Layer 5 of a small transformer language model trained on English Wikipedia (9 layers, counted from 0, width 96).
A neuron adds its activation times its output weights to the MLP's output. To switch it off is to set its activation to zero at one token and run the rest of the model.
A neuron's activation on a vector x is SiLU(gate . x) times (in . x), where the dot is the dot product.

Input weights of the MLP neurons that the questions are about. A number n stands for n times 0.00066.
n91 gate: 226 192 219 -32 105 -44 63 -220 -72 -89 -87 -15 -144 -293 -114 -24 -192 -58 164 -306 28 -338 39 -117 -33 0 70 -32 344 12 -125 43 137 -38 -254 77 59 20 12 12 133 -35 12 142 -77 -88 -21 110 247 121 103 44 -16 -88 137 12 -75 -28 -58 80 -287 -203 279 -25 50 -113 -142 76 72 -20 -129 68 143 142 86 -162 -109 125 41 -46 -30 105 -186 -151 -67 173 173 41 162 64 4 264 -61 -8 -207 -45
n124 gate: -181 129 213 110 -189 -235 -150 64 97 -129 245 -128 13 -17 -156 -193 -64 -49 166 161 9 40 122 -56 17 -132 -53 -281 17 -86 -155 -68 385 49 -18 -108 13 -56 -41 66 179 -4 -47 -275 241 57 -22 -185 -142 -65 -114 -116 228 245 -473 236 156 -186 -46 -30 49 173 -256 -4 -9 67 -74 -9 73 -17 121 68 -59 95 -197 -71 29 -129 -39 45 -146 -73 -88 -282 -81 -82 118 -39 102 30 224 -87 -83 -76 4 91
n125 gate: -50 74 159 -111 54 150 -61 -29 -228 -155 107 -137 184 54 -257 63 -145 56 76 244 -68 103 61 27 -199 278 -112 -164 158 -117 -176 -27 224 -113 78 302 -300 -21 36 150 13 -37 296 58 234 147 4 -12 16 -105 -145 38 4 -22 102 179 -49 82 -198 95 151 211 62 176 -282 -37 0 200 38 289 -203 -108 -141 80 73 112 8 171 -51 96 87 29 206 125 -92 -138 -141 98 -41 -128 52 -97 -30 -45 181 131
n136 gate: 230 -203 -12 0 129 -66 -182 21 20 -213 -62 148 -94 -29 -101 -75 -323 -266 -140 -58 -173 -102 138 -70 72 170 -159 122 128 -38 -54 49 109 43 134 0 33 -101 -97 218 102 -4 -90 -176 159 99 -47 53 -170 117 298 -221 -42 -195 304 -119 -122 139 -145 132 143 13 -25 -98 -390 -32 337 -71 141 -41 93 -62 107 126 -101 112 -101 -58 47 -72 -51 -59 -9 0 -91 -113 -145 -102 -12 -29 125 38 -97 229 168 311
n144 gate: -114 -140 0 157 -4 197 20 -138 -135 46 46 -20 -65 80 -132 -21 126 -281 60 -154 4 -392 90 32 -333 176 173 -102 -280 21 -169 85 37 -53 22 -127 -87 -196 142 272 -148 -49 70 -228 -51 16 -17 -165 98 -25 43 -21 -126 149 -107 94 -25 99 313 -275 -36 64 -17 207 -184 -53 55 63 55 58 -196 -126 -225 51 12 -26 -49 149 115 246 -139 267 -56 -171 -66 110 -30 39 -83 191 207 -187 146 136 -8 38
n148 gate: -47 57 -61 4 -24 117 -80 -215 -66 -177 -31 -174 149 82 -67 282 -86 141 32 -89 83 -120 195 -243 88 -90 44 -20 -39 47 8 21 8 -139 -73 114 127 79 -186 -28 0 -31 -139 -216 145 -37 -288 -127 65 -16 280 177 -181 -33 -84 384 4 62 19 -152 -52 -87 43 -145 -12 -46 20 117 207 -23 -91 -39 -93 99 73 -206 91 152 -4 -252 166 -20 197 -8 -90 173 -172 -116 108 128 133 111 -319 96 20 107
n185 gate: 67 -38 90 29 -11 4 11 136 -21 171 102 -321 221 -22 -243 -85 0 15 -57 -257 207 152 -18 213 -56 -103 -53 -120 33 78 -19 -204 79 -120 -77 -138 -44 -45 47 213 -40 -145 -121 -29 97 179 -72 269 -98 -183 -64 0 -33 12 -58 42 -174 -77 -47 11 -71 -172 40 -126 85 79 -86 26 26 -294 76 78 84 -176 101 76 32 -60 -106 -14 80 -49 -42 18 -147 -78 -193 -148 -33 70 -68 142 -166 -226 -232 236
n213 gate: 8 39 -90 62 29 147 -41 172 -179 -144 54 57 182 244 -89 38 63 -165 -69 96 60 39 -115 -158 -274 168 -165 123 138 -34 55 -13 -74 96 87 -152 -17 341 -16 -65 -126 123 66 -116 122 -80 108 -12 -45 -123 -108 -194 -30 83 66 125 -4 195 41 -276 -92 -4 -376 151 53 -139 323 -151 -139 88 294 336 -121 -85 -152 299 29 -104 -94 36 83 76 -117 163 -31 72 -52 -228 -54 -75 -81 183 -261 -99 -64 -55
n224 gate: -65 -38 83 -155 109 -76 -236 361 72 -49 -99 -70 -33 105 65 -141 20 -33 -57 -32 147 66 -91 -167 29 -48 -311 248 76 -20 223 -86 -196 105 -38 -16 159 -33 39 149 -181 -67 4 -195 -77 31 -91 4 -71 -77 136 61 97 193 16 169 -91 59 -152 -152 138 -114 104 112 -50 192 212 -105 -181 248 286 -169 212 106 71 -108 -192 100 127 -178 87 126 -21 8 38 -53 103 -136 175 0 175 -159 -78 -83 -199 232
n253 gate: -18 144 232 76 0 157 -46 0 214 -26 -50 21 248 205 70 40 -127 -128 52 -221 -63 -4 61 21 100 -178 87 -52 -44 -70 -99 -50 -7 -175 34 -136 58 233 -35 -109 -51 -57 -54 267 -62 -14 -52 111 139 22 101 22 150 11 -182 -19 -108 -284 50 -185 7 89 105 8 160 50 -7 175 26 145 131 -113 -43 -318 82 140 -156 -47 145 102 -55 -170 -131 14 -65 187 176 224 -43 155 -95 -137 34 -86 -107 18
n91 in: -38 -31 -100 45 -117 34 -243 -49 -214 -84 15 153 -97 148 19 79 -87 4 -27 109 134 -4 174 75 -50 184 90 344 -215 -160 -99 40 159 59 -153 69 -82 111 157 93 -24 100 -280 -34 -53 79 -39 -201 63 -57 135 -53 53 -149 7 290 148 67 158 -60 -11 38 -19 140 122 92 -11 0 79 187 -22 26 -82 118 -225 195 77 57 -15 -236 -7 -27 -311 69 -237 84 -85 -35 7 150 69 164 -127 108 -145 -111
n124 in: -96 -91 -94 -291 -58 67 -114 203 71 -71 -156 -72 -158 -350 -8 46 91 -206 123 -285 72 -291 41 -110 0 21 -373 -4 -50 -105 71 150 -24 35 -138 -193 263 220 85 81 94 37 115 -181 8 178 60 123 -45 -29 -43 -222 121 191 126 13 114 62 -137 12 8 55 -62 -13 -122 -178 4 -67 0 -268 -243 100 -8 4 -155 -60 -203 -67 276 40 16 139 248 -226 74 25 -30 -30 -160 -169 109 -8 -25 -107 -93 -181
n125 in: 4 -348 175 205 -25 -4 40 8 112 -394 -60 20 260 278 74 -159 24 76 -12 -16 -215 117 28 100 -79 33 -46 -218 -41 -111 -201 217 -131 -102 -63 185 16 124 -198 55 83 84 -153 177 -111 -70 -121 -8 60 198 0 -119 78 157 275 -4 -148 100 -202 32 194 -25 32 -130 30 -28 74 45 -94 -138 24 -73 190 87 56 51 -28 163 249 43 38 173 -294 12 -68 94 -113 -171 -64 -174 -221 -235 12 4 -4 45
n136 in: -244 39 49 -45 -188 79 28 -42 28 25 -128 -8 107 -17 177 38 42 -129 68 62 216 116 -24 20 -216 -262 206 -97 -62 369 214 -97 53 -96 -130 210 37 -156 93 77 -9 -16 206 -284 63 -103 34 135 167 -168 -43 193 -218 -200 -175 307 127 304 -12 -62 -60 -51 -66 47 -113 0 -118 179 -46 -66 130 4 -41 127 -134 112 276 4 -170 -72 -374 172 -86 48 -131 50 13 -38 -148 -21 -24 -148 -4 -53 34 173
n144 in: -31 -9 203 157 13 18 -181 225 150 -142 -44 -166 -55 22 295 -248 -9 -228 320 -92 -108 86 -190 -8 -27 75 77 143 -40 -156 53 28 -198 -207 -5 4 -70 -170 17 114 -152 -251 109 126 -84 46 23 -78 -147 170 27 187 -240 -5 181 -212 4 -70 -99 -53 -21 107 13 55 355 90 327 -31 124 202 73 -18 -189 -112 -376 -347 -108 -162 90 -26 -58 -45 -73 312 241 31 127 -136 -249 -22 4 -9 50 57 4 58
n148 in: 82 -76 -57 -23 229 -143 -23 104 -11 27 -241 123 52 16 243 302 -42 12 -12 176 118 -143 121 291 63 -212 -96 78 73 -202 -140 -70 -125 173 -100 62 -57 -24 71 -16 -17 23 -27 73 -58 -169 -75 91 132 262 99 8 151 0 91 -154 -103 27 19 -8 199 -8 158 131 -347 162 106 -39 -62 165 49 135 -177 -145 72 12 -15 79 193 238 -226 -47 171 -131 -118 -27 269 -103 31 -15 60 -98 87 23 -51 0
n185 in: -73 -67 0 16 -452 -124 -137 60 -72 -12 20 124 145 -105 -73 68 -256 75 -12 171 -24 116 173 4 -180 -196 120 -98 -16 -174 97 -47 -259 63 -21 -20 103 114 148 21 146 75 56 -4 266 -38 -25 8 283 -276 -21 141 52 92 -373 -119 -43 103 -172 -28 -111 159 -212 33 50 -63 -12 -140 84 -148 -94 -76 179 -53 208 125 -157 134 53 139 125 -199 -50 4 -118 36 -21 164 48 -135 125 -69 -143 -24 134 126
n213 in: 90 18 178 8 9 89 128 135 -116 -265 323 -192 -153 128 47 170 169 131 104 93 332 -170 -141 -52 -35 114 9 81 123 -13 4 -23 21 195 -194 34 29 133 -33 -362 105 -137 -96 63 30 214 -117 -4 -66 321 -78 -162 -221 190 -145 -299 -92 54 235 110 8 60 59 61 -190 -41 43 -110 -115 -8 54 -59 -97 90 -162 110 -268 -165 -130 73 -92 -30 22 115 111 124 126 -312 143 -227 82 0 -17 159 -129 -13
n224 in: 165 -178 120 73 19 -257 -207 -37 53 -146 -107 14 119 -175 -38 317 -85 -35 232 111 -23 -31 -47 -84 -46 63 -169 128 52 -161 243 -4 127 -214 -58 56 -63 -15 -65 100 -40 7 165 -110 86 -14 -72 -194 -167 -41 27 -109 -75 -167 240 266 4 62 -141 159 43 113 130 73 -31 -171 128 190 -209 -89 250 -242 -7 53 95 96 120 -20 72 50 105 49 -73 -47 47 -52 -38 -61 -118 55 54 -60 23 -106 94 185
n253 in: -159 90 -125 -144 -79 218 110 56 107 -53 -108 192 97 109 179 -151 -113 -89 -88 67 -38 -212 258 -89 188 -285 206 -160 -53 4 -95 200 -22 114 -172 -8 82 27 22 -143 52 -99 63 141 166 79 162 96 -18 -148 89 -87 -60 0 125 142 151 -159 51 56 -14 194 -165 -104 0 -11 198 -34 -49 179 135 -177 52 4 -15 -113 -154 53 107 -11 -206 65 89 -47 -193 -219 -39 -69 37 -15 55 -236 -58 152 186 129

Output weights of the MLP neurons that the questions are about. A number n stands for n times 0.00038.
n91: 211 37 75 117 -37 44 -183 -110 -28 80 -71 -54 -75 105 -71 -53 53 141 93 -370 -14 -141 14 -86 -63 146 4 230 34 157 10 -31 -40 9 -46 119 250 -92 -32 -21 146 99 26 26 -80 -154 190 -55 124 129 52 50 -191 -30 46 1 -3 -27 111 210 -151 -107 151 -219 -5 0 -14 42 -45 -126 -86 11 121 -76 238 -181 4 -4 129 -197 105 64 -45 232 81 -43 275 87 3 -144 83 173 197 -172 -194 92
n124: -104 -28 -35 159 12 -81 159 -173 -94 -16 -211 130 83 -33 192 30 70 174 -157 -24 8 -25 130 -30 -241 -44 -235 19 59 -35 101 222 -323 -79 -76 25 184 -58 194 -258 -57 83 244 171 2 193 63 171 174 13 -80 66 102 -11 177 27 101 124 97 34 28 19 183 1 199 -20 -3 151 -47 -5 -116 -38 192 132 -107 22 46 36 103 -29 -11 -17 -28 37 326 136 -155 -292 -67 -84 -91 -22 62 131 -63 22
n125: 139 143 -160 -200 -271 -78 -218 -58 -150 270 26 -14 -127 -279 136 188 -99 71 -156 -210 48 24 39 -148 13 -303 -61 267 -54 -78 10 -185 -50 18 -45 -6 -33 -132 85 -139 53 -99 17 -34 -34 16 -96 60 -151 -239 -56 140 154 14 -114 -22 -8 58 227 -162 166 -79 -150 249 15 -197 -13 -7 -283 -15 20 -100 -5 198 43 -44 46 -92 19 2 127 -134 257 64 30 46 -31 -49 -94 -201 -128 133 -122 -39 37 -140
n136: 155 56 -85 -37 -9 -210 -42 -132 18 -22 99 -30 -170 -60 -46 32 -44 -26 34 145 -73 236 133 -101 17 176 -174 -24 -21 52 57 171 -95 -92 -116 292 -9 -9 -25 57 -89 -125 -244 2 58 80 -41 -201 97 -114 -51 -262 162 161 -2 83 57 -54 -257 100 -8 -70 8 33 51 -39 119 -98 84 -111 -42 64 -32 -262 229 47 -62 8 54 28 295 -28 -300 106 185 68 240 -51 -91 -20 160 155 -33 -67 140 -106
n144: -279 59 -169 152 137 116 4 -68 156 196 24 -96 -43 147 12 168 179 -39 -77 42 -80 -302 2 -73 -133 105 -135 65 -24 283 -34 -69 -157 -123 -106 -17 84 100 259 247 -79 23 -5 -74 -66 -177 105 58 -34 -193 -66 -192 34 20 20 -12 -106 65 -64 -46 -45 -128 243 -16 -58 10 49 103 276 -300 174 87 32 -31 13 -55 -292 -99 -79 49 126 373 -6 0 -115 69 91 -235 62 135 -88 118 -165 81 55 148
n148: 18 -81 -76 -28 -217 -32 -34 -44 -6 -19 -51 -275 -56 -184 150 -86 123 78 112 56 183 65 -208 -239 95 229 -125 98 27 36 16 -137 244 171 103 111 4 129 113 -104 217 -25 16 -140 50 -19 -117 29 -75 104 -92 -31 -162 -79 -139 -91 169 -22 -66 -87 169 5 -78 -137 -266 -87 -18 104 -172 -137 -44 103 21 -93 -69 -41 165 58 115 10 -58 -2 -36 -44 -127 175 -55 -112 -156 392 -87 -47 96 -88 72 -67
n185: 14 79 -37 -11 14 -276 -24 -159 69 49 -58 -9 -126 17 -97 6 -70 -107 -78 -120 77 237 121 -132 -1 68 -33 -158 -81 38 -225 124 -170 134 26 -48 2 -54 -46 -92 -52 144 -119 105 21 -282 32 -150 0 -101 193 -20 -174 -58 54 35 -95 -67 124 -90 -155 -105 145 27 147 250 -126 260 -130 -67 -46 -191 51 -8 15 -42 26 98 31 18 -139 102 -276 -293 123 -17 -165 -80 62 26 -64 43 90 6 -40 86
n213: -86 128 -31 324 -94 -146 -143 -250 -3 53 -110 4 23 104 51 -62 -177 55 38 25 -6 63 -60 40 1 16 -10 84 -150 -64 210 470 -51 55 -36 -72 -339 141 -182 71 84 283 189 172 177 -224 -89 41 -38 -2 -88 8 -116 -127 -71 65 -194 -96 -124 -20 -58 -107 47 155 -7 -62 -126 33 154 -123 -156 24 131 -65 -204 -4 180 27 171 -119 -142 -82 -262 19 -67 71 157 296 64 -65 -34 -32 -30 30 16 68
n224: -22 -98 -105 -275 -202 112 68 119 100 212 3 57 6 224 -236 22 -134 166 -48 -10 85 119 232 70 56 -2 256 -216 -96 -199 -80 131 93 -103 -60 140 -18 -62 3 -3 27 -75 113 -64 -83 250 125 152 115 0 10 38 -107 116 82 64 -108 19 0 -250 29 129 -192 -70 14 -76 -142 34 9 34 78 -157 -60 -211 63 34 11 14 -111 55 -228 -49 -129 -9 -216 -11 76 -127 155 57 140 -85 -212 85 133 -39
n253: 150 -195 6 98 18 -139 -46 230 -131 -18 -2 -3 56 -235 -65 80 -4 107 -81 1 11 -75 65 -130 -3 144 -13 11 182 -26 174 19 -37 11 -116 113 46 115 145 -249 -90 231 153 -7 -80 -96 -154 -2 -50 -61 19 110 -362 31 -107 -32 -226 13 -177 55 18 -90 193 11 107 -26 53 -91 -49 -147 453 136 -10 89 25 -30 -227 -67 -127 54 -91 -58 -146 -52 -111 193 -84 -99 -80 -45 -45 -71 -120 61 -50 10

Each question names a token from some text and the token that comes next. It shows the vector x that enters the MLP there. A number n stands for n times 0.012.

Then comes g, the gradient of the next token's log-probability with respect to the MLP's output, scaled to length 1. A neuron's effect is roughly proportional to its activation times (output weights . g). A number n stands for n times 0.00095.

"ing", then " to"
x: 171 83 -153 -30 81 26 -79 62 -12 60 -60 11 110 -150 19 -67 -181 -43 23 85 -49 -20 -7 213 258 35 -1 -97 -3 -64 12 46 -48 9 76 -107 -56 -167 -255 -189 -65 -11 -47 -40 163 -161 56 176 65 49 -36 39 -206 -2 28 -146 -167 -18 -32 -87 -291 86 11 -137 67 -186 -92 50 54 124 50 -237 -25 -95 222 -37 -23 -83 -194 69 188 38 -120 -358 -181 -22 -30 -98 -43 -90 148 43 -187 -136 90 -109
g: 22 9 46 -59 -23 -141 -59 5 -173 76 -72 -9 -10 -84 -41 72 -120 117 -51 -297 -157 -62 62 123 52 -76 -94 71 -58 3 131 15 -91 -71 -29 -26 -109 -110 -129 -7 -271 -141 67 22 -153 33 -105 -294 130 -32 64 169 -25 36 16 17 -20 58 -39 241 -113 -24 -230 -3 225 -131 -77 13 136 124 -121 65 -33 -121 -61 -14 -45 7 29 101 18 -48 120 36 -64 -3 -77 225 16 -117 204 -26 -132 196 -44 51
Which neuron, switched off, raises the next token's probability most? n91

"le", then " by"
x: 86 172 -178 1 101 -4 -18 152 -164 56 34 198 314 -95 94 -114 -12 191 71 -15 85 90 179 -53 -110 116 -67 -23 -2 -231 -209 134 -157 -65 -79 -87 11 -81 -6 -126 -73 -305 -159 -86 181 -40 -192 186 -14 24 -67 -57 -55 -49 -80 -53 -129 -43 65 -75 -234 -99 150 32 103 -145 -232 3 -151 -50 -203 37 -30 20 218 -22 -22 -109 -195 81 84 -59 -7 -87 3 91 -20 72 53 -7 -20 -26 -41 -136 274 71
g: 74 44 57 -31 -53 124 118 -180 49 -76 46 5 68 9 -26 185 51 137 -61 53 89 -31 212 63 -106 89 -180 137 -64 -133 -78 12 66 39 -70 53 60 -128 -149 87 -118 20 36 156 -22 147 -92 62 148 -154 90 -53 4 -27 64 202 148 77 66 94 15 -45 71 -55 209 10 91 -92 -271 161 -49 176 -101 32 -27 70 6 -51 175 -82 -57 -69 -49 98 75 70 -261 288 34 -164 -18 -50 170 -101 33 56
Which neuron, switched off, raises the next token's probability most? n144

"m", then "o"
x: 9 49 -25 -80 115 -82 -68 36 -11 238 41 104 -37 -84 82 184 132 48 -38 -116 7 158 460 -64 -21 182 125 -46 -123 42 -38 75 122 10 -46 91 -1 -23 26 29 -164 38 -123 -101 -230 -61 -12 75 256 92 138 167 -102 -90 -296 -114 -79 54 212 -41 15 -191 -13 161 124 -214 -8 67 -4 74 -217 58 -199 120 32 -42 153 -145 -132 89 15 52 -38 -15 -7 93 -13 49 256 -88 111 -31 -33 155 41 -42
g: 224 40 -126 124 18 185 -120 180 -63 105 -9 47 267 9 147 -142 30 1 -27 25 63 27 16 50 24 13 68 121 -98 34 -14 71 -88 -84 42 13 195 68 6 -119 -58 281 -172 226 -25 -22 63 -56 -62 -153 17 17 -17 21 198 118 89 121 84 131 -9 47 -266 -170 5 -96 98 110 62 -89 70 -54 89 105 -190 -79 -70 115 -113 -106 -88 92 57 55 -100 49 35 -3 -139 -214 -123 33 -11 59 -2 -131
Switching off which neuron hurts the next token most? n91

"a", then "z"
x: 22 49 13 -25 19 203 67 97 -74 135 -58 241 172 -157 -13 -21 1 -154 165 43 -50 170 -13 -120 -22 93 25 5 -96 162 39 137 -38 110 110 75 1 -18 106 -158 -61 191 -31 -87 -72 -90 -134 58 351 47 63 74 -13 -85 -58 160 69 142 -37 254 115 89 18 253 62 -49 22 174 -79 54 18 -58 -97 93 62 83 -126 41 -140 33 -35 -95 35 -140 -10 231 -48 99 42 -3 63 277 55 200 -122 13
g: -83 -164 -28 95 2 -2 177 -179 -276 -19 -28 37 -25 82 -164 -184 -154 -51 -88 96 -48 10 -29 -97 -12 -63 68 137 129 -78 110 105 -180 -158 98 98 15 -211 -179 -36 36 32 65 -160 191 45 117 -121 168 -109 -57 -109 59 231 113 191 4 -51 -150 -109 122 131 52 25 -127 80 -48 51 92 -70 18 -111 -9 -17 -60 -93 216 -9 -8 -217 -28 -145 91 15 -118 45 -39 35 29 52 97 85 48 -15 2 -80
Which two neurons, each switched off alone, lower its probability most, in order? n144, n125

"ak", then "ly"
x: 65 12 -205 -22 182 -31 -232 8 -130 212 -33 -23 127 -114 99 -103 -62 -20 154 215 131 170 211 -32 -38 -18 -201 -47 -203 140 63 36 -9 -27 166 38 62 99 -68 -23 -35 15 -33 -5 113 50 -34 169 -12 98 -82 63 87 -4 58 -184 -167 35 181 -178 75 167 193 34 103 -14 8 85 -134 -23 81 74 167 -78 185 26 -116 -141 -2 -74 132 83 -195 -173 59 34 -96 -238 -25 -11 42 7 -97 25 158 76
g: -103 87 -9 10 -27 -177 -10 106 32 87 -213 65 87 -192 -90 19 -98 -21 96 81 -184 -13 118 146 -167 77 -12 -124 2 -186 131 84 6 109 -82 -7 -4 -22 -65 -31 69 167 -157 -169 -22 -9 27 -57 80 -1 -107 17 -11 100 -7 34 10 -220 61 -151 -198 -31 -115 -56 16 106 -146 139 -38 39 59 -100 174 207 174 158 22 8 78 -38 -5 -172 28 -101 -112 -79 42 11 -2 193 -199 83 -39 -264 150 -114
Switching off which neuron hurts the next token most? n224

"er", then "r"
x: 196 50 -139 90 64 112 -88 29 -202 148 125 -176 185 -69 118 -162 -66 -38 80 123 -1 50 31 175 128 28 -83 -58 -33 -46 54 20 -40 -110 -5 -170 -137 140 -210 -143 -66 65 19 -84 -18 3 -9 254 252 -73 120 183 -122 27 76 -115 91 -14 -87 66 -113 -102 46 12 -3 -338 -43 -29 74 -32 -61 -261 59 -81 154 -131 -38 -231 25 260 4 154 -149 -205 34 -65 88 13 64 110 190 26 -150 -75 -184 82
g: -60 148 12 -35 -122 -180 -11 -23 -60 -224 43 -93 66 -24 12 19 -70 -64 84 33 -60 25 71 -25 120 -72 -191 -35 -40 36 86 59 26 115 -37 -96 23 20 28 7 -40 351 72 88 -154 174 119 -75 118 -87 172 165 9 97 -81 -2 199 -118 12 256 275 -26 34 73 -41 -177 100 58 20 -100 -23 -31 -26 30 -211 12 -104 -60 195 97 -103 119 -134 3 102 139 146 -85 43 -104 -211 -10 10 13 -14 -82
Which two neurons, each switched off alone, lower its probability most, in order? n185, n91

" s", then "ur"
x: 87 109 -197 -130 -141 60 -93 23 -53 72 188 -54 -15 -67 40 -8 218 203 57 183 -20 185 121 61 31 -46 -50 -54 -92 -61 48 150 54 -87 137 -32 -17 18 -55 108 -175 120 -31 13 -197 100 23 -6 228 -113 61 -196 -75 -96 3 15 -180 -48 -17 24 92 278 -188 -61 28 -21 -33 28 66 160 -57 138 -38 -64 178 84 -121 -120 -17 8 -131 129 179 -200 129 195 194 28 101 -57 -91 114 -29 -26 -64 -163
g: -104 135 -103 35 149 31 67 94 -13 -40 -23 -180 47 0 147 148 -22 -63 35 -254 118 -7 -193 -165 -297 24 -53 79 -157 -96 -63 -87 -182 33 72 -121 217 216 67 105 4 -10 -39 -63 -137 -22 -67 -56 43 -96 -199 -16 -75 65 79 21 80 154 88 54 118 -128 175 -48 -5 -5 46 43 45 136 -31 84 194 -105 8 2 135 -195 53 -51 -104 -13 45 -74 -25 115 -151 33 -105 -127 20 131 14 0 -66 -209
Which neuron, switched off, raises the next token's probability most? n224

"ent", then "."
x: 181 -51 -142 23 27 -28 -161 208 54 4 31 -76 271 -126 141 -59 -134 -47 270 98 -26 34 166 176 27 -70 24 -228 -160 -6 41 102 -77 -83 103 -201 104 178 -215 21 -10 -59 -98 -126 4 -71 87 -27 100 70 -16 -1 -10 -8 -185 -20 1 58 -40 -10 -294 49 52 -79 202 -27 -252 163 123 2 56 -244 26 21 -30 52 -69 -95 17 117 76 18 -140 -256 -79 -100 9 -135 68 31 48 -88 -119 -261 -16 -131
g: 300 42 216 -12 4 87 119 -92 76 -131 21 8 -31 92 34 -32 -82 -47 44 -81 6 8 167 34 117 -102 -103 31 122 -101 -27 53 -28 -124 -150 14 32 8 47 -29 145 -54 104 175 -264 -61 -22 132 106 -99 101 153 -93 110 28 73 -75 107 -9 -29 78 59 10 31 -99 -53 -54 -71 -142 -17 2 141 -42 -184 -51 -294 -71 -5 -106 -124 15 66 -156 157 93 136 23 1 -46 -283 166 87 -55 89 -228 -66
Which neuron, switched off, raises the next token's probability most? n185

" 3", then " P"
x: 240 161 -104 -85 210 23 -72 -52 151 254 3 29 38 -51 89 -104 -129 39 149 4 -93 92 -142 277 57 -75 -238 -10 -94 -159 1 -30 -401 133 51 -182 161 -3 102 -57 -49 -65 172 -28 -3 34 -45 45 -31 -128 63 155 -170 -101 -17 -36 76 39 -230 97 -67 54 -74 82 6 11 -122 21 -7 72 -127 105 5 -91 239 -14 32 -90 51 -15 157 138 86 38 5 158 -60 92 29 196 38 -23 -48 63 16 3
g: 49 -7 -105 -25 -9 106 -51 38 72 37 42 50 154 -36 -36 -41 101 -48 -15 -173 -68 31 145 -91 65 97 1 165 95 -3 -116 56 64 -69 -16 -9 -144 -91 -49 -126 -25 43 69 -87 447 -79 -201 194 55 13 -28 -183 -67 -116 30 34 -6 207 180 -54 79 -169 -124 -74 52 99 -110 22 71 -75 75 -179 94 -165 125 46 -102 13 121 50 -111 -150 -80 -76 150 -23 16 111 -18 31 -252 161 91 100 -36 -5
Switching off which neuron hurts the next token most? n213

" in", then " M"
x: 20 155 12 65 -8 125 -94 134 299 51 171 50 117 123 168 110 -24 107 182 115 -85 1 6 164 -74 -59 236 -198 -55 -12 50 38 1 -72 72 -48 -66 -90 7 -278 32 183 97 -34 23 -71 108 -25 103 -9 70 -43 -273 -158 -42 -57 -307 -1 -156 -83 -34 -39 30 -56 55 77 -18 135 -5 -118 157 -37 10 -16 62 -49 -40 -58 -26 227 -194 32 41 -156 -59 94 -11 117 149 -23 -37 18 -131 18 100 -13
g: 77 -70 59 -35 -100 40 -50 -187 -2 -29 -14 -23 86 -5 62 114 -1 -101 -49 -117 26 56 173 136 -41 52 -12 125 94 109 -107 -24 -304 39 125 -129 -62 -130 112 92 128 -82 -11 41 -61 -121 67 -79 136 61 -13 23 40 -149 -123 98 47 4 295 134 -34 29 -51 84 -36 50 -140 -1 -12 -216 -166 -23 -22 7 -101 -103 -35 153 184 28 -112 0 -78 78 -110 274 69 61 -253 -131 26 -53 40 -171 136 -201
Which neuron, switched off, raises the next token's probability most? n253

" c", then "our"
x: 104 138 -204 -220 -76 7 -55 179 43 -121 39 -87 -15 -48 -5 94 -7 -35 52 149 -88 290 93 -56 -36 82 -59 -35 -65 40 131 42 34 -80 -125 -13 168 -21 -41 -35 -134 13 -165 -44 7 49 140 74 317 -108 128 46 -201 -92 111 13 -73 -102 -82 -19 -52 27 -81 -96 -15 -38 2 12 122 176 -46 -42 65 -154 4 -54 113 -216 -104 119 -23 213 34 -47 68 292 -27 49 30 83 -8 -10 0 -37 -13 64
g: -135 -166 -27 -73 102 65 -63 18 -142 41 155 119 -193 29 119 144 -15 -170 -213 28 -165 -10 1 -46 -125 -86 32 90 69 -245 39 -80 -32 -79 66 -40 115 220 -5 68 -117 -44 6 -76 -113 101 7 -60 -23 126 23 -50 50 240 -115 -46 11 0 -42 21 -146 110 -167 -3 -190 61 110 -41 158 -190 202 190 -14 -235 178 57 -76 -4 -31 -71 82 103 56 -2 -10 43 46 -188 27 7 -43 131 -18 -55 25 -179
Which two neurons, each switched off alone, lower its probability most, in order? n213, n148

"ar", then "k"
x: 53 215 2 17 -89 -75 -70 30 -44 264 -182 -246 43 -146 49 -205 -105 49 14 213 62 127 11 -37 -46 -61 -33 83 -113 42 181 76 -28 32 45 246 54 -241 -83 -229 -96 140 -153 -73 89 34 64 151 -257 -56 -27 95 64 31 60 -101 -166 80 147 -15 -37 -35 43 102 214 163 42 188 -35 4 -131 -53 -157 -66 33 31 34 -171 -77 -97 47 17 -32 33 139 177 117 116 -11 -91 -176 127 -109 59 158 -110
g: 108 -196 15 -29 -43 176 196 141 -106 37 -53 -55 -118 81 117 -45 -7 142 -86 115 112 11 30 -13 -223 -171 191 97 46 83 -139 90 103 -17 87 -58 24 -126 -1 9 -95 113 -60 43 27 207 -159 99 -102 -152 116 -120 -124 109 7 69 -58 -184 14 -18 37 60 157 103 -112 27 -156 82 68 -95 -165 -51 -36 -59 -108 68 -182 61 81 -69 -78 -2 57 63 158 -46 -22 25 -15 61 56 228 257 46 -194 130
Switching off which neuron hurts the next token most? n124

"ers", then "ed"
x: 26 100 65 136 -28 222 -282 12 -102 256 -106 -110 143 -81 -27 -8 -56 55 14 126 -134 64 -59 173 -152 -20 45 62 -11 -176 114 -175 -38 180 -27 -13 55 5 -123 -52 -161 66 42 -83 -153 -89 -20 13 11 16 125 -98 -70 -93 -66 -121 24 148 -315 83 -121 161 -42 -17 0 -48 -107 5 74 -103 141 -24 -168 110 -11 44 -35 -147 -64 296 127 -53 5 -138 -94 59 332 103 38 -14 -31 120 -154 50 -16 232
g: 37 46 -305 -26 -105 -127 1 98 112 60 -164 -40 7 51 17 -28 114 34 56 -78 -3 96 144 27 -31 -50 -56 4 -94 -43 -90 -14 226 56 74 -11 -94 150 -34 -233 202 -78 86 -141 97 9 -118 127 -24 -5 -145 -71 95 -48 -67 -26 32 165 245 33 -220 25 -140 -19 -45 13 35 -105 -183 25 7 -59 -134 100 159 -58 154 -141 -12 19 -6 2 66 -73 21 -224 -59 -249 24 19 -274 57 -68 5 49 -136
Switching off which neuron hurts the next token most? n253

" a", then "c"
x: 212 242 -116 64 196 29 -39 20 -80 -11 -101 3 104 7 0 -5 -108 -26 124 -11 -31 267 33 167 67 -5 3 -144 -266 -34 69 176 2 -43 84 85 -79 -50 4 -131 90 23 -181 -78 24 15 133 81 156 -75 52 -61 -49 -193 -88 -60 -123 -84 -83 -70 12 102 -105 -107 -50 107 71 23 51 -169 97 -122 3 -30 194 -10 -120 4 -10 7 -183 22 20 -105 72 226 10 37 21 118 -137 -59 -118 -12 52 -92
g: -27 -106 -145 -80 39 41 -41 134 168 71 9 102 32 67 78 -43 24 2 80 117 12 -17 165 116 85 -93 17 59 -148 -172 60 -120 -105 -60 71 109 -54 13 91 -25 42 228 -77 -65 27 -156 73 -219 103 -146 21 -245 -95 109 118 -44 -160 0 -104 98 -133 102 35 -161 33 120 -230 154 173 -73 200 94 -70 44 -5 -16 -81 -267 78 -28 16 105 50 74 73 -134 70 6 7 -116 -9 154 -217 42 136 41
Switching off which neuron hurts the next token most? n253